Layer 4 of a small transformer language model trained on English Wikipedia (12 layers, counted from 0, width 128).
A neuron's activation on a vector x is SiLU(gate . x) times (in . x), where the dot is the dot product.

Input weights of the MLP neurons that the questions are about. A number n stands for n times 0.0019.
n55 gate: 236 -157 120 85 26 39 -47 138 -36 -32 58 105 -108 11 303 -32 51 -14 -10 -76 119 -86 -144 -32 -39 -7 192 -203 -75 80 0 -61 -53 181 -88 149 4 -302 25 -162 113 -33 21 -60 28 167 65 -68 -72 -53 -213 50 28 139 255 152 178 94 -64 -131 -185 94 -21 84 22 211 -241 -189 -163 -32 46 -136 -88 30 -237 -4 -94 47 4 -114 -4 148 66 0 -133 0 87 112 -138 -154 18 -42 -151 -52 18 139 -32 -163 -47 125 -11 161 147 -99 -116 121 127 53 107 -173 126 7 239 -159 120 227 -134 173 52 68 -117 103 37 -150 68 8 -68 -69
n65 gate: 285 -82 -15 -14 161 -36 48 213 -48 -100 -75 -34 4 -22 110 29 -26 45 -129 -220 92 -114 140 59 -183 -295 179 102 4 78 139 214 -167 106 45 -36 70 232 110 189 83 22 -135 25 -86 -118 -107 117 -133 58 23 26 79 178 -36 60 -49 22 11 60 -41 -255 62 32 -27 11 -306 132 -82 76 114 -162 98 -324 -142 -22 45 -97 91 128 50 -145 109 -18 -195 37 -167 -196 -60 108 68 94 -65 68 11 258 -32 -85 63 -18 67 -158 72 94 -109 -121 -156 252 -71 94 -73 33 -26 0 -163 -50 160 244 91 103 -124 80 -161 -77 137 173 96 -26
n90 gate: 90 -45 -77 3 104 -20 -99 -24 168 21 21 269 -99 23 -89 -3 42 58 -73 -59 -38 51 21 79 51 76 55 -123 44 110 95 -65 -44 119 38 -7 119 118 218 -3 80 -76 102 -90 20 136 -140 30 -51 205 24 17 -70 -55 -54 -17 -111 -113 -78 166 -86 7 -54 -90 -28 -98 141 -7 -41 3 -17 -43 94 169 -138 301 162 -152 -56 -3 60 -17 -261 -97 -75 69 86 -123 196 -73 94 109 -144 -82 52 46 113 192 140 -99 -45 -55 47 208 10 88 -10 -247 -375 185 -180 -74 -96 -103 -67 -13 -40 96 161 -226 -20 0 101 -44 -48 -310 269 38
n117 gate: 90 -67 -120 87 -37 -18 -48 86 -37 -77 168 33 82 -50 205 -155 -49 -59 157 19 -33 52 280 -192 -274 184 -85 -238 22 290 -37 -29 232 30 64 -46 -95 -104 162 18 -80 -101 7 -104 -11 4 -26 -99 -118 31 -75 -95 286 75 -40 85 22 -43 154 -168 52 -151 142 -32 30 145 91 22 37 -43 -51 29 45 -103 -76 100 159 -4 -110 -251 -263 4 199 -22 143 56 -32 70 -208 32 -8 282 -94 125 71 207 36 104 166 -37 167 136 -176 119 224 -55 54 22 -185 43 191 170 4 -55 -209 122 -145 -144 -102 -48 -33 -84 82 0 118 92 -147 -81
n136 gate: 11 -85 -222 136 -89 -132 -36 -85 7 0 52 -140 179 67 21 -164 -194 0 -127 -81 18 -47 58 58 -86 -7 73 -138 72 -88 -4 -44 197 -112 -144 -137 -43 -37 91 -104 -82 -136 90 316 -53 169 55 101 91 53 167 -133 67 243 14 81 -376 -134 159 299 70 -4 148 -174 -78 122 14 22 165 -193 0 -67 -241 -4 -82 66 168 22 71 126 25 18 326 93 -11 92 -28 120 150 35 -74 139 -43 -105 59 32 153 -37 47 -33 26 -171 114 71 -36 -119 -4 94 -260 93 -11 -150 -62 -15 157 -53 -147 88 11 -95 -47 7 104 -300 -66 -8 -192 37
n181 gate: -7 -111 41 74 -252 -213 57 -137 -91 -8 -15 -53 36 154 -22 53 -285 148 -36 -99 -94 135 -26 11 123 -11 27 -89 -86 -140 45 -19 85 -27 111 -22 -75 -4 -120 74 -41 -27 -7 55 77 -120 -180 -194 41 154 12 37 314 -20 -41 -4 -198 -62 -34 -103 34 -154 138 -77 -35 -267 -219 30 53 -52 41 -143 -100 -218 -4 0 -53 72 -178 -85 -198 -26 103 -4 -8 -53 272 19 22 -187 15 308 147 163 77 -88 -132 113 4 -52 -174 101 128 210 -368 191 -63 -156 221 -126 249 144 -148 72 15 -99 85 87 -19 30 -86 -78 8 -209 -218 16 -161 76
n212 gate: -17 185 17 46 -10 -27 -112 72 160 -81 -27 10 -59 -125 104 61 59 17 10 -3 -47 -41 -30 -221 137 98 -20 -139 205 -232 87 27 103 10 155 -29 -118 -79 -219 -80 -96 -68 215 0 46 108 135 -137 -122 309 -135 201 -7 -87 70 -20 72 279 64 -137 -34 -27 -131 63 -122 10 190 -174 17 -27 -54 -105 200 14 70 122 48 -89 344 -13 -99 71 76 -43 -162 -161 7 81 100 -105 -148 -94 -73 -23 52 -118 155 58 75 -145 -229 34 33 50 -40 -61 -60 47 148 -63 -14 -136 -68 173 96 -181 -27 187 -56 -30 3 33 -86 114 -27 145 13 71
n230 gate: 160 -199 -235 -221 27 -35 -125 -149 -39 -66 36 26 -92 -166 -85 -43 -157 115 203 -109 -213 82 151 53 16 35 13 97 -23 -73 81 -108 -103 37 93 85 59 -119 108 6 -6 66 -26 115 -35 95 131 0 59 -24 -77 -136 102 -151 -64 106 -73 197 130 23 -23 10 55 6 -114 116 -58 -172 201 -362 123 -169 150 139 -155 -10 -13 -80 -50 26 -176 0 -7 115 -124 -53 148 102 -22 -29 -103 223 -13 -85 70 44 54 112 -52 33 -79 -49 67 58 160 -81 -109 -42 -154 -129 -71 116 -115 154 147 -32 45 39 -81 -46 -100 0 127 52 -134 140 -16 20
n275 gate: -28 -65 -21 84 181 56 171 122 193 -100 -47 191 55 45 -14 121 47 147 -7 -190 -182 -7 -29 -197 138 -93 90 48 -74 79 -35 -78 -228 -146 0 -134 -18 94 -60 -74 133 76 209 52 83 -145 -64 -81 153 -71 -95 46 -48 134 -77 241 -105 -249 11 61 -133 -71 28 31 -33 205 42 -85 -32 91 -187 -146 -141 -44 323 -242 -215 -151 51 46 90 161 -22 3 -68 43 -179 107 89 177 -232 -212 -24 21 211 -48 129 -90 -29 124 -183 -53 -3 -154 66 81 94 42 91 42 -162 -14 219 -89 192 87 -46 -57 66 75 -35 -46 -123 32 64 -112 96 11
n296 gate: 54 70 -151 -89 -192 -96 212 33 183 -197 33 -122 46 36 -24 -58 67 -11 -39 136 91 -36 -84 -44 4 168 11 191 130 133 -224 -7 -86 -97 85 -84 72 -30 -84 186 25 103 62 474 99 -25 -58 -119 182 -4 7 112 -117 -31 -118 -85 81 78 141 -133 103 -51 162 -25 -30 -4 122 51 220 211 54 -227 15 -132 -14 106 242 77 142 47 82 -22 134 39 157 -100 46 212 17 11 78 -120 -46 -4 -52 -120 -157 172 212 -7 -4 -80 21 64 136 105 125 -130 -35 150 -132 -150 -202 -172 14 -174 183 -99 -52 88 43 29 93 -188 -190 72 -149 -51
n55 in: -114 -134 -263 162 -53 -44 -109 42 -53 -79 -4 -224 138 -106 18 -64 92 -27 172 220 -34 169 -105 64 -198 -91 216 -209 179 38 -86 -278 134 0 -84 131 209 -141 86 70 48 -38 -120 -99 -139 -127 154 75 192 67 -19 239 234 -174 85 -53 38 102 -232 176 -391 128 22 18 43 -7 -100 -93 19 11 41 -84 -15 -128 -167 -53 -57 -187 -147 -100 -55 53 -88 -7 -75 -73 -171 -113 79 183 -23 8 -70 -44 142 131 44 23 121 -52 -15 19 55 85 107 -142 185 -22 104 -48 4 -200 4 30 -55 117 130 8 -43 309 11 -4 -73 202 -34 -98 247 61
n65 in: -143 -27 200 -38 -117 180 27 85 4 327 -51 357 -67 11 81 88 149 97 -130 -23 227 58 134 -58 -8 4 -128 -161 -228 4 -30 19 -91 83 -141 -15 -164 -202 61 19 -53 85 -255 64 45 -204 8 186 -326 -40 137 38 -34 -74 -177 -50 140 -75 8 -31 -100 61 -254 -75 177 33 45 8 -174 -139 202 -34 -35 -67 110 -157 97 -12 95 -239 -135 -4 16 -98 249 -23 -104 -281 -169 -172 -94 110 -274 -52 -4 -4 -34 77 38 -145 101 4 157 98 41 -42 -64 103 70 -143 -246 -15 -220 -77 71 89 45 85 -154 -85 68 -61 51 168 192 4 -31 -54
n90 in: -131 21 -52 -134 203 -38 42 -131 81 123 203 46 -34 315 -30 -28 115 -85 48 -131 -11 53 -179 198 163 -179 7 173 45 160 -63 42 -7 166 68 37 38 -181 -7 7 -117 28 -14 -55 -167 -54 49 -115 210 -144 7 -150 143 -121 -59 53 -110 -160 3 139 74 56 -42 -86 69 223 -45 7 -46 -148 -7 205 43 76 3 -172 -92 -43 -173 -166 -86 -7 -57 -234 -56 0 159 -25 7 31 -68 64 69 -258 -32 -191 120 205 -32 136 4 -133 -14 -31 -193 -84 114 -59 4 41 11 72 -7 46 241 201 97 39 -40 -113 -198 -21 -11 136 -282 40 -108 53
n117 in: -53 -82 -49 8 -39 -151 178 90 -485 23 117 -215 -205 38 -145 -81 -63 167 -52 39 54 97 -131 -155 -161 -123 -51 -83 77 0 -253 35 91 71 71 123 -176 74 -324 61 -121 20 12 91 60 56 -15 103 189 57 -142 -130 90 -29 -57 113 109 49 246 -200 -27 -217 -218 23 20 -100 114 -27 156 -106 73 -90 110 -20 -141 -97 -31 -82 -99 -69 -272 113 -75 -121 96 -200 -227 151 -89 4 -12 165 30 -112 -213 -41 117 148 124 -65 8 258 -106 -163 110 146 -34 -96 -12 34 -108 163 66 -186 -113 109 -118 4 -44 155 -46 4 224 -61 35 -16 208 -101
n136 in: 270 210 -214 14 4 -142 -131 246 69 -98 -118 -110 -28 177 87 33 115 -47 4 -300 87 -145 80 120 -183 136 187 -41 -169 -18 241 54 -25 -112 -166 154 173 -37 -174 -103 28 84 -122 131 173 14 -109 -40 -225 179 -33 -61 -42 203 57 110 -92 -39 -4 92 -84 -65 47 -110 -212 -56 -43 -187 44 135 -36 -148 -11 11 79 94 -73 -44 48 -7 283 7 15 39 76 180 -56 -73 7 -4 -163 170 -78 154 85 28 135 36 51 199 22 54 -11 7 -46 83 -28 -154 -135 -224 71 232 106 204 14 74 11 22 -220 80 -47 -43 100 43 73 87 -54 -193
n181 in: 18 59 -22 83 33 7 33 -78 -279 352 -108 11 145 143 214 -95 288 48 -156 -103 -18 135 -40 15 -69 28 85 -49 -185 148 80 -7 -101 241 71 32 131 7 69 32 4 -81 153 111 68 0 51 -40 153 -158 -75 69 188 -31 158 -4 -141 -135 135 -215 -52 -242 120 -161 105 -14 -155 54 30 -39 105 -150 0 19 227 -70 15 -115 214 -11 -21 -40 37 64 69 -167 81 -92 -74 25 -75 242 129 110 15 50 -207 33 -55 160 -30 -102 -11 83 111 58 -47 25 78 -133 208 86 114 -305 190 71 29 95 -94 -139 0 -173 0 -55 -81 176 313 59
n212 in: -42 33 -18 52 7 14 -21 -61 154 146 65 -25 203 -111 -99 -146 88 -284 166 7 -14 29 -186 -4 -81 31 126 -318 -78 -137 -106 85 -25 -81 192 -10 -7 -112 -117 -42 140 -65 -177 -150 -76 -76 43 64 4 26 -244 -71 107 -77 -88 -7 159 -253 18 249 -126 0 -49 -3 -84 -31 11 180 40 66 -163 73 7 100 186 11 -287 -76 22 -88 84 29 -25 91 192 123 -158 -61 212 -90 55 -38 -84 -55 237 190 -56 -86 0 4 29 28 -205 7 -7 177 234 53 30 -49 89 -112 -22 -54 -129 -3 256 254 -66 86 -170 39 -40 -4 168 41 -103 129
n230 in: 154 -55 8 -124 269 260 -193 54 100 -23 152 -27 -22 131 4 -231 -94 31 86 -4 173 -150 127 -162 8 85 12 -118 -122 62 84 -323 -91 24 67 -59 34 -47 157 110 238 -16 195 4 105 171 -35 23 -142 182 8 122 67 -244 -53 -23 125 -146 -252 55 163 131 -61 -26 -4 -70 250 -46 213 -124 -172 45 -63 -32 -167 -115 4 -249 -43 46 -94 240 -39 -38 -207 39 204 162 -206 -52 -12 74 136 -26 8 22 -206 50 -35 107 81 -65 -206 117 121 -65 124 -160 -98 159 -111 -79 -155 19 19 -11 -61 89 174 35 -23 -141 55 -61 -235 120 241 -186
n275 in: 7 -22 18 -132 59 -157 62 15 33 204 29 -132 -221 -67 -31 -102 223 403 -25 -7 -55 55 -87 -88 -68 81 235 82 -4 51 -231 -29 -104 75 -189 -35 -79 66 -131 79 150 121 18 -114 57 60 -18 -32 -44 -138 -74 -112 -14 172 -36 -26 125 -32 40 18 92 146 -119 -57 67 171 -36 -76 -165 -82 -32 -78 -93 -45 -104 -40 59 -92 -164 -18 68 -161 -74 -39 87 280 -42 7 160 128 41 -81 146 91 30 -71 -181 40 -77 -25 -356 -25 -35 -111 -210 145 -18 -176 186 -36 49 -89 -22 91 100 4 7 146 -97 -211 -191 -295 -41 76 -22 361 148 91
n296 in: 23 20 30 -15 -243 261 -70 31 101 12 -137 97 82 -34 48 -8 75 369 -49 237 -108 100 108 174 80 -85 47 170 -84 -113 126 -116 -80 -111 118 -19 -38 -121 -54 -49 -45 20 -103 102 -180 -37 -42 23 54 -45 166 256 -206 -17 11 144 -78 34 46 -180 -156 23 -210 75 -194 -263 -224 46 194 26 27 79 -94 -52 -68 50 39 -90 63 122 8 -93 -122 166 -4 -200 60 -50 118 -56 59 74 -38 56 98 318 320 101 23 -73 -97 -23 102 34 117 -81 102 27 -115 -72 -267 -61 -66 252 -261 -22 106 81 -135 108 294 -156 -181 123 -162 193 -88 66

Each question shows a token from some text and the vector x that enters the MLP there. A number n stands for n times 0.0051.

"the ": 140 106 -33 45 -163 -58 53 -51 -58 220 -45 35 65 -27 -52 104 -29 -98 -108 25 -23 -12 -276 81 -190 12 -33 55 54 46 50 -130 108 -61 170 -70 -121 79 141 -25 52 18 -114 -62 -15 -29 -90 7 97 93 103 3 -21 176 31 -97 159 -10 -33 117 70 -9 11 -62 -137 9 84 -16 26 -2 75 -50 -70 -31 -12 -61 21 126 8 163 -97 117 88 -39 -32 116 124 -130 -62 98 -1 160 41 43 63 -187 -9 -108 -24 -93 -12 -112 19 -214 109 -40 11 -73 148 -31 -77 -27 36 -22 58 57 -83 124 -188 -44 114 62 -45 71 6 -78 107 -125
Which neuron lights up most? n230

"ad": 6 -5 175 53 38 19 -314 -121 -197 192 77 -144 -23 20 -31 -116 -9 -35 25 8 -131 -138 -59 -6 169 13 -90 86 -70 124 73 -57 149 46 -77 14 -80 26 -68 113 -132 -81 -63 140 -6 -112 -42 -28 -43 86 -62 7 -6 149 192 -88 -20 59 -26 -81 116 25 -36 -87 135 87 -25 143 44 -116 -17 111 -35 15 46 -112 115 -116 -82 13 -150 -23 -123 -157 1 25 62 72 32 -121 -71 -63 -63 -10 -115 49 -84 111 13 33 57 -5 -59 -168 59 -64 38 -159 16 59 -22 -86 -43 -102 23 -43 128 87 -92 -146 170 41 -44 105 139 22 69 -42
Which neuron lights up most? n136

"ot": 59 18 34 -173 -136 -39 -90 -99 10 171 90 -49 36 -93 -30 -9 43 -135 36 -61 19 65 -165 -3 -127 106 -127 8 -25 126 65 10 124 -34 106 -135 -16 -24 -4 -41 -81 54 -158 20 86 -42 49 -113 -71 -24 17 -59 -248 79 -21 -212 -142 -4 -68 14 49 -132 13 71 20 -148 77 -26 -7 -35 82 -51 -176 -19 17 -73 46 -3 -63 136 -75 31 -55 -117 -56 19 -39 -80 191 175 -72 -106 -118 -110 -155 118 -41 -12 34 -84 5 -89 -133 -66 -35 -135 14 14 158 -81 78 11 -109 5 -215 77 -77 24 84 -10 21 -241 98 56 -115 -139 82 21
Which three neurons fire most, strongest first? n230, n181, n136

"h": -94 9 146 23 -23 -15 -21 -83 62 73 75 -24 -73 -111 -118 -83 134 -187 25 18 7 -130 -92 -50 -50 42 -21 115 -136 -77 -10 -87 110 11 -9 -146 38 38 72 -31 -35 -71 -90 -225 54 -167 -94 10 126 15 151 86 -59 179 -99 8 85 20 -70 -56 192 -124 -37 18 44 54 57 -75 -10 -104 -121 -43 -84 -4 29 -19 -178 93 -134 36 65 117 74 26 -184 42 -3 -96 -17 65 -101 99 10 47 -56 -246 106 -11 110 82 -199 66 60 -39 50 20 75 -68 21 -3 -84 16 -1 22 -46 -132 166 37 -84 17 64 -25 33 77 61 -176 111 -139
Which three neurons fire most, strongest first? n275, n296, n181

"id": 69 -2 36 68 -25 91 -181 49 -56 -35 130 -94 -106 -85 -135 125 107 3 71 19 -41 -38 -194 77 -147 -29 38 125 -115 -70 169 6 55 -19 29 39 -57 -3 -11 49 -32 -122 34 128 43 10 -104 18 -86 -115 70 86 -12 159 -200 64 42 80 -131 7 -120 -183 -25 1 164 -86 182 -65 45 -60 -28 -94 -60 63 46 -135 17 90 54 31 81 39 62 -220 -40 143 -221 121 93 94 31 -125 -150 104 -45 56 105 -22 1 13 60 -95 18 21 63 10 2 -14 -38 106 -129 19 93 28 -102 -153 13 143 41 -57 80 156 78 -79 -99 -169 -75 47
Which neuron lights up most? n136

" ": 130 15 4 -66 -157 -197 -71 -21 -16 1 -38 53 4 14 -126 40 57 -65 55 146 -38 -29 -80 15 -57 -127 0 64 -58 37 179 -102 92 56 154 -67 -53 -54 45 -46 31 26 34 -213 153 -64 -138 -37 -203 171 49 105 -170 88 89 -64 125 42 -64 38 97 -36 -47 -26 -83 -128 75 53 -49 -254 64 184 -4 73 34 -25 69 -175 26 114 -95 154 -92 12 -78 54 -110 -28 152 -85 129 162 -26 -57 101 -88 18 -139 -53 113 52 -42 -217 -112 -17 -97 40 14 115 -15 45 -189 12 44 11 50 -114 17 15 67 -131 -189 21 26 6 -37 -32 -156
Which neuron lights up most? n212

"ap": -133 117 89 64 -52 105 -146 -23 -118 6 26 4 179 29 -71 -149 10 -117 60 60 -76 -190 -66 63 12 -50 -93 55 21 -25 125 -69 8 52 -23 -48 95 95 -158 130 9 -91 -170 216 159 -33 -57 -174 -71 71 -230 -10 -48 22 45 -100 -51 127 -39 -8 -50 -69 -115 12 72 60 -52 -33 -123 -16 -171 179 -31 31 64 23 152 -74 -45 -187 -64 -49 -9 75 -86 24 24 -91 31 -49 103 14 -7 -5 -27 13 -10 -51 28 -3 43 -88 -134 -177 -117 63 125 -103 -42 17 45 50 -100 -146 -91 73 43 152 -46 -148 167 -52 4 121 79 -124 72 -174
Which neuron lights up most? n275

"c": -87 75 142 -108 75 217 -140 97 -70 42 -52 41 104 35 29 -10 140 -117 82 -77 -122 -115 -15 -12 -26 -17 -132 -94 -80 -37 89 -91 195 -60 -22 -77 -19 -75 -101 -27 163 53 -35 -89 206 -111 -131 33 -78 64 2 86 65 146 7 22 86 95 -25 -17 -37 -38 49 62 109 109 -105 -284 129 -116 130 42 -107 131 11 82 -99 -25 -107 41 -177 90 26 -28 149 67 0 -101 -61 31 -77 -27 -99 -109 -111 -119 -29 -102 -79 8 -73 -93 -195 33 -116 -183 69 23 -78 -81 -61 22 51 15 -85 116 27 -81 78 -30 -12 13 70 173 94 -8 166 7
Which neuron lights up most? n55

"sp": -48 110 127 72 -131 130 -86 83 7 222 -62 -20 -27 -49 -156 100 135 31 -53 -4 -94 -96 -114 52 191 12 63 89 -234 -40 33 5 -179 -24 -53 -37 14 125 -91 -47 18 47 -29 49 83 -36 2 -82 -220 10 -37 -65 -7 108 -54 157 38 30 -54 -52 119 20 -34 65 64 -5 39 -317 -108 -33 -66 108 -71 67 9 -6 -39 -140 -58 -56 -18 -77 -104 41 100 151 -7 -9 -2 -73 109 -97 58 -86 -80 2 15 -92 66 -46 74 -85 -284 108 5 25 157 38 136 -134 -40 -108 -46 5 -23 2 45 44 -156 -4 -58 -71 -95 172 -30 -94 124 -171
Which neuron lights up most? n275